Layer 5 of a small transformer language model trained on English Wikipedia (14 layers, counted from 0, width 64).
Take only the direct path to the model's output, skipping the later layers: a vector added to the residual stream pushes a token's score in proportion to its dot product with that token's output vector.

Output vectors of the tokens that the questions are about. A number n stands for (n - 128) times 0.018.
" early": 145, 178, 105, 123, 136, 133, 143, 82, 125, 149, 148, 87, 166, 121, 138, 95, 131, 119, 90, 114, 161, 139, 109, 124, 129, 111, 105, 153, 144, 134, 137, 87, 100, 144, 126, 161, 116, 138, 141, 90, 146, 123, 145, 108, 108, 161, 141, 157, 118, 157, 103, 157, 154, 133, 135, 99, 96, 114, 92, 123, 111, 158, 154, 86
" On": 95, 121, 81, 124, 72, 143, 153, 102, 132, 150, 146, 140, 152, 150, 121, 115, 126, 131, 117, 113, 117, 112, 144, 81, 140, 100, 125, 91, 140, 145, 142, 94, 132, 118, 93, 146, 119, 130, 123, 91, 141, 90, 122, 124, 78, 163, 121, 135, 128, 128, 111, 129, 119, 117, 95, 124, 110, 145, 107, 119, 151, 142, 105, 131
"usic": 147, 155, 84, 138, 34, 72, 211, 147, 142, 136, 139, 151, 190, 149, 184, 16, 178, 93, 97, 109, 114, 116, 142, 82, 136, 147, 86, 122, 158, 206, 184, 101, 137, 173, 105, 138, 89, 149, 102, 63, 171, 82, 164, 84, 133, 226, 109, 162, 116, 183, 90, 70, 204, 36, 140, 139, 121, 134, 123, 107, 175, 225, 131, 87
"ction": 133, 114, 122, 45, 105, 42, 215, 100, 117, 148, 121, 246, 166, 83, 101, 116, 158, 118, 151, 139, 167, 99, 181, 70, 117, 132, 126, 187, 120, 162, 166, 96, 150, 155, 130, 72, 137, 149, 106, 51, 153, 100, 91, 107, 95, 178, 169, 155, 48, 193, 102, 170, 94, 136, 182, 113, 90, 113, 103, 75, 153, 177, 131, 56
"ly": 131, 115, 126, 93, 145, 139, 131, 137, 176, 147, 126, 174, 164, 73, 114, 90, 135, 147, 159, 149, 125, 62, 77, 101, 194, 98, 193, 124, 115, 141, 88, 71, 175, 159, 159, 74, 130, 83, 89, 106, 107, 115, 164, 167, 178, 115, 149, 177, 82, 89, 175, 168, 126, 108, 119, 104, 106, 131, 129, 137, 129, 182, 98, 126
" long": 149, 165, 174, 146, 121, 105, 152, 124, 130, 127, 144, 115, 134, 119, 114, 101, 133, 142, 91, 120, 182, 108, 65, 165, 154, 126, 91, 86, 146, 142, 143, 97, 116, 152, 129, 136, 134, 142, 136, 89, 144, 101, 109, 108, 82, 158, 136, 149, 69, 163, 112, 125, 155, 137, 89, 111, 137, 133, 104, 135, 155, 157, 163, 72
" station": 117, 110, 133, 97, 108, 96, 146, 141, 165, 161, 158, 201, 132, 96, 134, 62, 131, 123, 125, 70, 123, 48, 95, 136, 163, 81, 71, 133, 125, 161, 143, 95, 94, 180, 169, 120, 126, 128, 110, 72, 129, 99, 119, 135, 48, 188, 166, 143, 79, 163, 36, 179, 162, 131, 102, 124, 96, 138, 99, 108, 93, 157, 135, 71
"hed": 60, 156, 142, 167, 205, 71, 141, 72, 123, 157, 169, 170, 118, 95, 147, 107, 128, 88, 150, 130, 79, 95, 108, 133, 79, 108, 99, 168, 123, 139, 137, 136, 67, 152, 111, 177, 123, 158, 143, 88, 136, 76, 89, 147, 98, 152, 185, 169, 50, 111, 125, 159, 210, 75, 113, 131, 121, 147, 112, 123, 155, 85, 159, 86
"ree": 82, 147, 142, 133, 84, 65, 122, 125, 206, 164, 159, 113, 103, 116, 99, 113, 149, 105, 139, 46, 90, 114, 96, 70, 157, 75, 153, 184, 112, 170, 153, 112, 90, 128, 167, 151, 200, 162, 126, 140, 156, 89, 133, 172, 109, 114, 177, 195, 100, 132, 119, 137, 105, 85, 120, 132, 127, 107, 134, 85, 124, 158, 69, 80
"On": 63, 128, 143, 139, 48, 116, 145, 63, 133, 133, 153, 152, 163, 121, 123, 103, 144, 121, 95, 145, 119, 103, 121, 75, 148, 131, 140, 152, 154, 132, 150, 86, 145, 179, 63, 131, 100, 124, 153, 68, 152, 85, 123, 111, 80, 173, 128, 154, 86, 154, 68, 128, 136, 57, 94, 137, 114, 145, 96, 114, 110, 146, 92, 115
"is": 112, 122, 103, 112, 189, 57, 158, 139, 120, 147, 136, 105, 116, 134, 141, 168, 132, 108, 120, 130, 99, 125, 101, 132, 145, 167, 176, 130, 136, 158, 127, 109, 155, 116, 71, 104, 133, 131, 130, 141, 128, 135, 88, 138, 160, 149, 118, 130, 127, 150, 120, 112, 150, 109, 145, 107, 173, 86, 139, 103, 147, 144, 125, 111

Output weights of attention head 0. The head adds the sum of these rows, row i times number i of z. A number n stands for (n - 128) times 0.0018.
o0: 130, 107, 158, 144, 132, 156, 137, 55, 152, 114, 67, 166, 152, 134, 83, 119, 117, 143, 86, 143, 150, 74, 134, 105, 105, 140, 150, 134, 120, 142, 144, 126, 143, 120, 134, 116, 174, 104, 105, 120, 69, 126, 169, 123, 105, 82, 181, 172, 133, 114, 150, 155, 118, 164, 145, 145, 72, 98, 142, 158, 124, 108, 94, 100
o1: 144, 122, 169, 132, 174, 102, 138, 120, 136, 100, 156, 127, 83, 102, 104, 118, 140, 130, 107, 173, 136, 170, 126, 174, 135, 145, 127, 166, 82, 107, 139, 111, 82, 115, 101, 152, 97, 171, 127, 171, 152, 123, 120, 126, 144, 120, 142, 149, 121, 111, 121, 142, 114, 107, 125, 79, 135, 134, 140, 160, 91, 142, 126, 109
o2: 104, 135, 163, 70, 168, 111, 117, 117, 143, 132, 157, 154, 129, 137, 101, 120, 125, 144, 116, 144, 136, 124, 81, 117, 128, 142, 111, 160, 129, 119, 141, 97, 130, 106, 139, 87, 125, 100, 129, 158, 99, 129, 173, 113, 92, 122, 150, 141, 112, 121, 129, 155, 135, 157, 146, 150, 96, 136, 130, 126, 148, 120, 153, 82
o3: 131, 138, 141, 97, 127, 135, 124, 106, 129, 101, 118, 76, 105, 137, 143, 158, 220, 121, 151, 167, 124, 110, 140, 171, 159, 130, 144, 126, 96, 136, 120, 103, 139, 138, 132, 90, 137, 118, 135, 48, 161, 174, 98, 113, 98, 80, 179, 123, 161, 136, 167, 145, 112, 133, 174, 149, 171, 96, 168, 120, 131, 130, 66, 94
o4: 137, 85, 152, 135, 140, 167, 153, 136, 118, 102, 157, 104, 153, 113, 153, 137, 145, 138, 144, 162, 110, 95, 139, 126, 120, 124, 135, 111, 137, 121, 71, 127, 108, 107, 117, 99, 148, 149, 107, 160, 105, 145, 111, 141, 164, 143, 109, 103, 124, 139, 131, 99, 159, 126, 138, 164, 132, 130, 142, 116, 156, 130, 99, 128
o5: 170, 98, 156, 77, 15, 152, 140, 142, 133, 184, 189, 129, 139, 137, 160, 122, 106, 78, 142, 95, 87, 112, 152, 95, 173, 158, 154, 160, 96, 151, 93, 170, 106, 134, 108, 142, 81, 149, 155, 120, 141, 187, 118, 156, 141, 147, 139, 100, 126, 174, 99, 96, 155, 138, 131, 176, 130, 144, 151, 108, 153, 114, 94, 182
o6: 118, 145, 130, 117, 91, 144, 155, 117, 121, 149, 136, 120, 130, 148, 156, 121, 150, 108, 128, 183, 132, 93, 92, 138, 150, 150, 125, 115, 189, 115, 89, 108, 162, 133, 161, 141, 107, 123, 133, 120, 123, 135, 174, 119, 134, 143, 118, 129, 90, 178, 92, 101, 160, 141, 124, 115, 116, 161, 115, 125, 149, 134, 111, 87
o7: 133, 145, 127, 151, 66, 139, 136, 103, 141, 165, 145, 180, 142, 150, 142, 93, 136, 99, 138, 152, 99, 106, 128, 133, 155, 121, 170, 132, 141, 157, 100, 128, 127, 149, 155, 141, 77, 112, 120, 95, 175, 144, 124, 134, 164, 151, 154, 114, 122, 156, 127, 96, 169, 83, 140, 136, 138, 138, 132, 121, 128, 96, 100, 140
o8: 143, 116, 149, 125, 121, 98, 114, 141, 135, 104, 126, 161, 140, 123, 126, 120, 158, 121, 135, 98, 141, 146, 105, 111, 141, 113, 79, 130, 131, 119, 146, 162, 82, 156, 131, 169, 159, 134, 124, 74, 100, 112, 110, 107, 110, 146, 148, 115, 150, 135, 105, 122, 104, 152, 143, 178, 120, 113, 156, 131, 141, 127, 157, 154
o9: 156, 95, 145, 132, 135, 160, 127, 132, 136, 127, 103, 132, 194, 82, 106, 116, 103, 152, 136, 126, 128, 94, 142, 100, 65, 109, 117, 166, 101, 148, 131, 139, 180, 116, 152, 135, 140, 174, 109, 101, 111, 120, 163, 127, 115, 135, 130, 164, 94, 154, 92, 135, 156, 128, 98, 126, 109, 128, 64, 79, 124, 136, 92, 125
o10: 123, 99, 134, 129, 151, 151, 125, 113, 150, 151, 116, 153, 149, 118, 107, 136, 86, 147, 91, 97, 132, 93, 151, 137, 93, 100, 110, 150, 142, 107, 152, 115, 133, 112, 128, 108, 138, 131, 151, 133, 133, 77, 123, 135, 126, 119, 133, 113, 113, 110, 133, 125, 80, 159, 114, 107, 115, 119, 89, 101, 128, 123, 131, 154
o11: 80, 121, 150, 124, 141, 143, 150, 110, 157, 83, 133, 144, 120, 97, 143, 106, 110, 132, 131, 165, 119, 114, 88, 131, 145, 128, 118, 126, 143, 161, 116, 146, 100, 114, 141, 112, 105, 121, 112, 137, 130, 115, 107, 108, 112, 141, 143, 150, 124, 96, 131, 145, 150, 113, 153, 127, 97, 122, 142, 119, 145, 116, 160, 64
o12: 113, 110, 141, 114, 106, 148, 133, 193, 166, 188, 148, 147, 153, 133, 128, 109, 64, 119, 126, 94, 111, 135, 161, 72, 138, 145, 145, 117, 142, 113, 122, 157, 135, 122, 131, 148, 90, 119, 143, 155, 144, 155, 101, 153, 182, 169, 100, 142, 111, 116, 116, 98, 150, 112, 92, 129, 126, 170, 113, 125, 117, 101, 100, 159
o13: 129, 112, 142, 142, 93, 121, 86, 117, 127, 198, 124, 185, 143, 130, 117, 58, 72, 119, 98, 142, 119, 115, 122, 104, 145, 121, 120, 108, 194, 141, 140, 156, 157, 100, 113, 140, 76, 156, 148, 183, 109, 143, 172, 140, 191, 154, 105, 126, 79, 117, 155, 102, 163, 90, 107, 116, 61, 154, 105, 93, 176, 125, 212, 97
o14: 112, 111, 118, 170, 103, 133, 131, 165, 80, 122, 135, 121, 122, 126, 132, 147, 176, 140, 164, 119, 88, 143, 96, 103, 138, 121, 110, 135, 140, 131, 138, 151, 91, 157, 160, 152, 130, 141, 94, 106, 133, 88, 103, 126, 101, 153, 108, 114, 128, 97, 120, 136, 145, 125, 122, 99, 144, 115, 166, 120, 138, 166, 134, 148
o15: 124, 118, 105, 103, 146, 112, 129, 131, 100, 96, 120, 131, 132, 83, 145, 123, 164, 152, 154, 173, 112, 140, 124, 112, 122, 113, 133, 95, 86, 153, 130, 132, 104, 132, 104, 163, 116, 160, 133, 128, 162, 114, 88, 55, 98, 120, 105, 116, 133, 104, 116, 136, 136, 79, 145, 82, 154, 123, 123, 125, 100, 149, 113, 150
o16: 88, 123, 158, 147, 131, 110, 123, 123, 95, 110, 121, 108, 151, 150, 129, 124, 130, 116, 129, 119, 127, 130, 150, 164, 116, 138, 138, 159, 158, 155, 65, 108, 144, 173, 94, 132, 153, 94, 183, 112, 138, 139, 112, 119, 134, 135, 151, 142, 140, 123, 123, 126, 127, 132, 146, 188, 114, 135, 103, 115, 173, 89, 156, 151
o17: 115, 126, 115, 162, 157, 98, 180, 146, 158, 55, 156, 146, 81, 145, 141, 145, 60, 153, 133, 101, 120, 122, 98, 145, 132, 126, 137, 134, 96, 113, 141, 132, 107, 145, 133, 155, 136, 120, 147, 123, 132, 104, 107, 104, 95, 144, 102, 117, 120, 102, 75, 132, 93, 138, 120, 93, 173, 137, 128, 152, 120, 141, 136, 137
o18: 120, 129, 144, 136, 123, 119, 97, 131, 130, 154, 139, 162, 133, 107, 123, 98, 54, 108, 116, 107, 120, 134, 142, 108, 127, 123, 100, 114, 145, 110, 145, 170, 141, 92, 117, 132, 120, 156, 122, 171, 92, 109, 138, 129, 155, 149, 128, 121, 99, 101, 135, 114, 151, 96, 107, 98, 88, 124, 98, 102, 148, 112, 187, 145
o19: 93, 115, 97, 140, 159, 135, 79, 116, 113, 206, 129, 129, 159, 105, 130, 90, 139, 137, 103, 155, 127, 163, 167, 110, 65, 116, 126, 84, 146, 135, 175, 114, 171, 97, 154, 157, 99, 154, 116, 188, 124, 143, 178, 115, 165, 160, 49, 116, 143, 93, 112, 112, 126, 137, 130, 116, 99, 135, 103, 128, 137, 82, 188, 134
o20: 109, 118, 169, 127, 150, 124, 126, 114, 140, 138, 139, 128, 170, 151, 129, 148, 160, 105, 114, 71, 136, 152, 156, 94, 97, 137, 112, 155, 140, 143, 134, 129, 97, 78, 116, 139, 151, 131, 110, 166, 144, 91, 105, 126, 135, 148, 116, 140, 117, 118, 98, 125, 167, 101, 138, 103, 105, 112, 118, 128, 101, 81, 139, 147
o21: 134, 124, 158, 131, 116, 103, 146, 89, 175, 153, 92, 166, 133, 163, 81, 144, 98, 171, 126, 118, 166, 95, 129, 86, 134, 138, 117, 162, 112, 112, 142, 90, 109, 107, 116, 124, 165, 126, 112, 146, 141, 104, 140, 157, 102, 138, 144, 142, 123, 105, 149, 148, 146, 162, 110, 113, 107, 96, 107, 132, 142, 76, 123, 80
o22: 161, 149, 151, 136, 119, 118, 164, 137, 104, 144, 153, 134, 138, 160, 132, 103, 112, 144, 95, 79, 127, 96, 152, 132, 144, 151, 108, 160, 143, 149, 131, 143, 140, 164, 159, 107, 136, 102, 125, 106, 119, 147, 170, 107, 125, 119, 106, 166, 152, 156, 94, 111, 100, 139, 151, 146, 81, 148, 123, 143, 131, 149, 113, 142
o23: 55, 84, 88, 111, 129, 90, 87, 202, 139, 157, 134, 137, 118, 98, 162, 79, 9, 108, 113, 126, 119, 157, 134, 79, 116, 122, 119, 72, 171, 116, 106, 150, 143, 101, 123, 145, 119, 140, 138, 170, 84, 129, 134, 114, 172, 152, 67, 142, 114, 91, 132, 83, 137, 101, 84, 127, 98, 187, 94, 130, 141, 114, 174, 122
o24: 124, 159, 163, 107, 156, 133, 79, 65, 115, 163, 100, 157, 158, 132, 66, 106, 132, 153, 75, 112, 152, 127, 130, 118, 55, 123, 90, 121, 120, 115, 168, 119, 141, 101, 136, 94, 156, 127, 110, 160, 81, 111, 186, 99, 119, 112, 123, 145, 103, 104, 118, 143, 132, 157, 143, 70, 55, 96, 102, 100, 111, 145, 213, 126
o25: 128, 148, 46, 125, 129, 143, 108, 132, 101, 139, 143, 128, 90, 162, 184, 104, 124, 118, 126, 166, 119, 117, 101, 150, 154, 153, 99, 69, 149, 127, 110, 84, 121, 117, 175, 140, 102, 134, 97, 87, 116, 157, 161, 113, 135, 131, 126, 147, 137, 131, 97, 105, 122, 95, 124, 87, 157, 137, 147, 158, 123, 121, 94, 110
o26: 87, 143, 136, 107, 142, 125, 142, 117, 116, 74, 119, 76, 93, 96, 125, 159, 186, 135, 142, 169, 128, 151, 140, 132, 136, 107, 164, 122, 64, 147, 121, 110, 115, 133, 134, 86, 145, 98, 114, 90, 141, 156, 96, 83, 86, 79, 168, 144, 169, 127, 179, 157, 121, 124, 170, 156, 175, 103, 189, 151, 96, 124, 40, 137
o27: 146, 119, 137, 135, 58, 110, 130, 167, 132, 159, 164, 132, 131, 110, 115, 149, 112, 136, 112, 119, 114, 108, 135, 115, 97, 121, 145, 184, 113, 141, 138, 98, 114, 163, 124, 121, 132, 134, 128, 131, 138, 100, 147, 143, 105, 138, 126, 127, 77, 154, 131, 117, 138, 118, 88, 143, 142, 159, 65, 131, 141, 148, 131, 171
o28: 143, 165, 87, 118, 102, 112, 174, 165, 127, 88, 151, 146, 101, 110, 193, 101, 86, 121, 114, 143, 153, 104, 57, 173, 126, 114, 123, 99, 152, 159, 143, 88, 119, 119, 116, 122, 113, 137, 116, 146, 154, 110, 107, 130, 129, 117, 132, 143, 133, 146, 151, 134, 117, 110, 129, 100, 125, 150, 119, 111, 139, 151, 154, 86
o29: 125, 167, 142, 159, 95, 139, 133, 129, 112, 109, 125, 103, 88, 140, 191, 159, 179, 118, 126, 137, 97, 126, 148, 147, 117, 134, 159, 49, 86, 128, 131, 145, 157, 118, 138, 110, 112, 113, 137, 126, 136, 166, 125, 96, 143, 114, 105, 120, 136, 106, 123, 101, 146, 112, 117, 118, 132, 146, 188, 139, 149, 154, 137, 148
o30: 144, 120, 103, 170, 84, 129, 110, 118, 99, 92, 122, 75, 148, 162, 81, 115, 81, 111, 123, 120, 126, 123, 135, 132, 122, 157, 131, 161, 151, 113, 87, 89, 126, 130, 134, 166, 115, 93, 170, 97, 145, 89, 114, 99, 140, 142, 139, 155, 90, 158, 125, 142, 113, 137, 140, 123, 153, 137, 101, 136, 132, 151, 116, 147
o31: 95, 99, 117, 136, 101, 105, 84, 154, 127, 176, 140, 197, 151, 128, 117, 78, 21, 131, 92, 112, 111, 142, 110, 74, 133, 127, 109, 116, 197, 116, 142, 164, 129, 96, 117, 151, 120, 148, 135, 199, 74, 82, 174, 137, 198, 161, 79, 124, 71, 92, 122, 89, 146, 108, 85, 118, 77, 189, 75, 118, 129, 124, 217, 113

Each question shows a token from some text and the vector z that the head gathered there. A number n stands for (n - 128) times 0.018.

"ug": 134, 121, 133, 130, 112, 128, 123, 128, 138, 131, 133, 130, 121, 114, 113, 134, 138, 129, 123, 141, 121, 134, 120, 132, 131, 127, 130, 133, 127, 117, 130, 126
Which of these tokens does it push up most? "ction"

" |": 109, 133, 119, 124, 125, 133, 130, 125, 126, 120, 124, 131, 135, 102, 133, 141, 120, 149, 119, 126, 122, 112, 125, 157, 109, 137, 133, 126, 142, 134, 129, 124
Which three tokens does it push up most, strongest first? "is", "usic", " On"

"3": 127, 128, 129, 127, 127, 126, 124, 122, 130, 133, 130, 124, 126, 122, 127, 126, 128, 127, 124, 132, 131, 130, 127, 126, 129, 126, 124, 128, 130, 116, 126, 124
Which of these tokens does it push up most? "ction"

"ation": 127, 141, 116, 122, 131, 121, 125, 128, 126, 134, 132, 122, 124, 125, 127, 131, 124, 124, 131, 136, 122, 122, 124, 128, 135, 130, 120, 132, 136, 126, 125, 125
Which three tokens does it push up most, strongest first? " early", " long", "hed"

" the": 126, 138, 113, 120, 123, 124, 128, 131, 127, 134, 136, 124, 124, 123, 124, 132, 126, 124, 130, 140, 120, 122, 123, 130, 131, 127, 119, 135, 139, 126, 124, 125
Which of these tokens does it push up most? "usic"

"ed": 131, 125, 121, 124, 122, 127, 131, 129, 131, 131, 137, 130, 132, 118, 121, 126, 125, 130, 123, 134, 119, 125, 127, 136, 121, 131, 123, 128, 132, 122, 130, 137
Which three tokens does it push up most, strongest first? " On", " station", "usic"

"s": 113, 130, 136, 122, 122, 123, 129, 125, 125, 119, 125, 129, 141, 138, 130, 101, 129, 134, 126, 115, 98, 118, 145, 143, 134, 142, 109, 144, 155, 134, 142, 149
Which of these tokens does it push down most? "ction"

"e": 136, 130, 137, 125, 120, 134, 120, 114, 129, 129, 123, 132, 136, 122, 122, 131, 119, 135, 125, 125, 129, 141, 125, 155, 126, 133, 136, 131, 124, 115, 144, 136
Which of these tokens does it push up most? "ree"

"'": 130, 126, 127, 130, 133, 114, 117, 125, 125, 135, 128, 130, 129, 133, 132, 122, 125, 126, 126, 132, 116, 133, 121, 139, 131, 128, 128, 128, 125, 129, 124, 140
Which three tokens does it push up most, strongest first? "ly", "hed", " On"

"ad": 126, 129, 122, 127, 129, 123, 128, 130, 123, 129, 132, 125, 131, 131, 127, 128, 125, 123, 129, 133, 125, 125, 121, 129, 130, 127, 125, 125, 131, 126, 127, 127
Which of these tokens does it push up most? "ly"

" M": 129, 120, 126, 125, 126, 128, 125, 124, 135, 125, 132, 128, 128, 122, 136, 123, 130, 132, 120, 121, 122, 133, 129, 130, 125, 118, 128, 128, 125, 127, 138, 138
Which of these tokens does it push up most? "ree"

"ated": 121, 132, 120, 129, 128, 119, 135, 128, 117, 130, 118, 123, 130, 133, 127, 127, 136, 132, 116, 135, 114, 120, 136, 137, 127, 138, 133, 126, 127, 135, 161, 144
Which of these tokens does it push up most? "usic"

" un": 128, 127, 125, 130, 130, 129, 127, 128, 126, 128, 133, 125, 129, 126, 127, 126, 129, 129, 126, 130, 126, 126, 131, 129, 129, 125, 127, 129, 124, 126, 138, 131
Which of these tokens does it push down most? "hed"

" and": 124, 121, 124, 129, 122, 126, 126, 129, 128, 132, 130, 131, 134, 125, 124, 130, 121, 121, 123, 140, 124, 124, 124, 137, 124, 128, 127, 123, 131, 119, 126, 126
Which three tokens does it push up most, strongest first? " On", "usic", "ly"

"]": 130, 111, 134, 131, 123, 131, 129, 124, 132, 127, 121, 132, 121, 127, 124, 131, 141, 134, 118, 122, 123, 130, 126, 138, 125, 125, 129, 123, 125, 123, 139, 136
Which of these tokens does it push up most? "On"

" D": 126, 127, 119, 128, 129, 121, 126, 127, 131, 133, 132, 128, 120, 125, 129, 128, 131, 127, 131, 129, 127, 124, 121, 130, 131, 126, 124, 128, 132, 127, 124, 128
Which of these tokens does it push up most? "hed"

"ev": 126, 124, 124, 128, 122, 125, 127, 124, 124, 140, 127, 130, 122, 113, 126, 134, 136, 139, 121, 124, 122, 128, 126, 127, 123, 126, 127, 132, 138, 122, 138, 122
Which two tokens does it push up most, strongest first? "ction", " long"

" m": 155, 128, 143, 130, 125, 128, 135, 117, 134, 120, 130, 137, 121, 114, 119, 119, 129, 143, 123, 119, 120, 140, 141, 151, 134, 133, 137, 131, 118, 140, 132, 144
Which of these tokens does it push up most? "ly"

" pr": 132, 123, 126, 125, 121, 125, 132, 126, 134, 130, 138, 129, 133, 115, 123, 125, 128, 133, 123, 128, 121, 130, 129, 134, 123, 129, 123, 129, 127, 123, 133, 137
Which three tokens does it push up most, strongest first? " station", " On", "On"

")": 113, 125, 119, 136, 130, 127, 125, 129, 116, 130, 121, 129, 133, 131, 122, 128, 143, 121, 119, 138, 125, 121, 126, 140, 125, 133, 126, 116, 132, 129, 135, 137
Which three tokens does it push up most, strongest first? "usic", "is", " On"

"at": 126, 129, 121, 125, 128, 119, 125, 127, 128, 131, 131, 129, 124, 125, 126, 129, 126, 125, 131, 132, 129, 123, 122, 131, 134, 128, 125, 125, 132, 125, 123, 127
Which three tokens does it push up most, strongest first? "hed", " early", " long"

"J": 125, 128, 126, 128, 133, 126, 118, 122, 133, 132, 130, 124, 134, 120, 128, 127, 124, 124, 120, 129, 123, 129, 129, 131, 119, 131, 126, 126, 130, 113, 121, 127
Which of these tokens does it push up most? "ree"

"an": 129, 130, 132, 128, 126, 126, 127, 122, 111, 119, 130, 121, 138, 135, 125, 132, 128, 125, 121, 134, 129, 135, 124, 146, 115, 133, 124, 129, 119, 116, 145, 142
Which of these tokens does it push up most? " On"

"4": 127, 133, 120, 135, 125, 123, 133, 148, 108, 139, 131, 120, 139, 128, 127, 133, 126, 130, 118, 119, 130, 138, 124, 112, 130, 131, 131, 135, 129, 121, 156, 131
Which of these tokens does it push up most? "On"

" leg": 146, 96, 113, 131, 145, 135, 129, 125, 127, 142, 156, 130, 127, 105, 124, 121, 117, 145, 113, 123, 97, 136, 124, 140, 105, 136, 125, 139, 129, 125, 144, 157
Which of these tokens does it push down most? "hed"

"-": 123, 135, 123, 126, 130, 120, 126, 132, 123, 133, 127, 126, 126, 132, 125, 125, 123, 126, 130, 133, 123, 118, 126, 127, 138, 129, 121, 131, 134, 128, 129, 130
Which three tokens does it push up most, strongest first? "usic", " early", " long"

" He": 131, 133, 124, 134, 120, 139, 120, 121, 124, 127, 123, 123, 131, 127, 124, 122, 126, 132, 126, 113, 113, 144, 136, 147, 119, 121, 136, 147, 134, 139, 126, 140
Which of these tokens does it push down most? " early"

" ": 126, 129, 130, 128, 125, 131, 131, 127, 130, 126, 129, 130, 134, 130, 124, 130, 124, 124, 126, 127, 129, 131, 124, 133, 126, 127, 128, 122, 129, 120, 127, 131
Which of these tokens does it push down most? " long"

" inv": 129, 126, 127, 138, 129, 119, 125, 131, 128, 134, 129, 125, 132, 136, 119, 123, 126, 118, 129, 132, 117, 125, 125, 136, 127, 130, 129, 123, 129, 128, 123, 128
Which of these tokens does it push up most? "ly"

" On": 138, 123, 135, 132, 122, 130, 121, 123, 134, 113, 126, 121, 121, 138, 122, 127, 133, 136, 137, 115, 129, 133, 129, 131, 132, 127, 134, 124, 121, 132, 136, 136
Which of these tokens does it push up most? "ree"

"one": 126, 120, 131, 126, 121, 114, 125, 132, 126, 124, 143, 127, 128, 129, 127, 123, 131, 143, 126, 141, 123, 128, 127, 141, 123, 135, 125, 126, 120, 125, 145, 139
Which of these tokens does it push up most? " On"

"it": 116, 136, 127, 140, 117, 116, 117, 123, 120, 112, 115, 123, 115, 133, 125, 116, 147, 123, 134, 129, 135, 132, 112, 129, 115, 120, 132, 120, 133, 125, 127, 125
Which two tokens does it push up most, strongest first? "is", "hed"

" me": 134, 127, 134, 134, 126, 117, 123, 123, 122, 119, 129, 127, 119, 123, 124, 118, 139, 136, 130, 127, 120, 130, 136, 131, 131, 127, 132, 134, 128, 137, 136, 132
Which of these tokens does it push up most? " long"

" in": 124, 137, 111, 123, 131, 119, 128, 133, 118, 138, 133, 119, 129, 132, 127, 132, 121, 120, 131, 138, 120, 117, 121, 132, 133, 132, 119, 133, 136, 128, 129, 123
Which of these tokens does it push down most? "ree"

"I": 125, 130, 119, 124, 126, 123, 124, 127, 127, 130, 133, 131, 127, 127, 126, 129, 124, 122, 135, 133, 134, 120, 120, 134, 135, 128, 126, 122, 133, 123, 122, 126
Which of these tokens does it push down most? "On"

"0": 127, 127, 130, 124, 122, 125, 130, 119, 124, 129, 130, 126, 125, 127, 123, 123, 121, 133, 127, 134, 127, 123, 128, 130, 141, 125, 126, 123, 127, 126, 135, 135
Which of these tokens does it push up most? " early"

"ing": 126, 128, 125, 122, 124, 126, 125, 124, 127, 131, 131, 128, 124, 117, 127, 130, 127, 137, 126, 124, 126, 131, 126, 130, 128, 127, 123, 134, 135, 123, 132, 130
Which of these tokens does it push up most? " station"

"st": 131, 115, 123, 125, 129, 130, 125, 127, 139, 120, 135, 124, 127, 123, 137, 125, 127, 127, 117, 123, 124, 126, 133, 118, 123, 113, 127, 120, 125, 129, 144, 134
Which of these tokens does it push down most? "hed"

"C": 126, 129, 129, 130, 129, 127, 121, 128, 124, 129, 130, 125, 131, 135, 123, 124, 126, 130, 130, 126, 118, 126, 124, 136, 129, 127, 125, 128, 128, 126, 131, 137
Which three tokens does it push up most, strongest first? "ly", " On", "hed"

".": 119, 117, 131, 139, 137, 174, 147, 141, 117, 134, 118, 125, 156, 135, 117, 126, 123, 118, 117, 120, 119, 119, 130, 157, 98, 131, 127, 130, 127, 124, 134, 134
Which three tokens does it push up most, strongest first? "usic", "On", " On"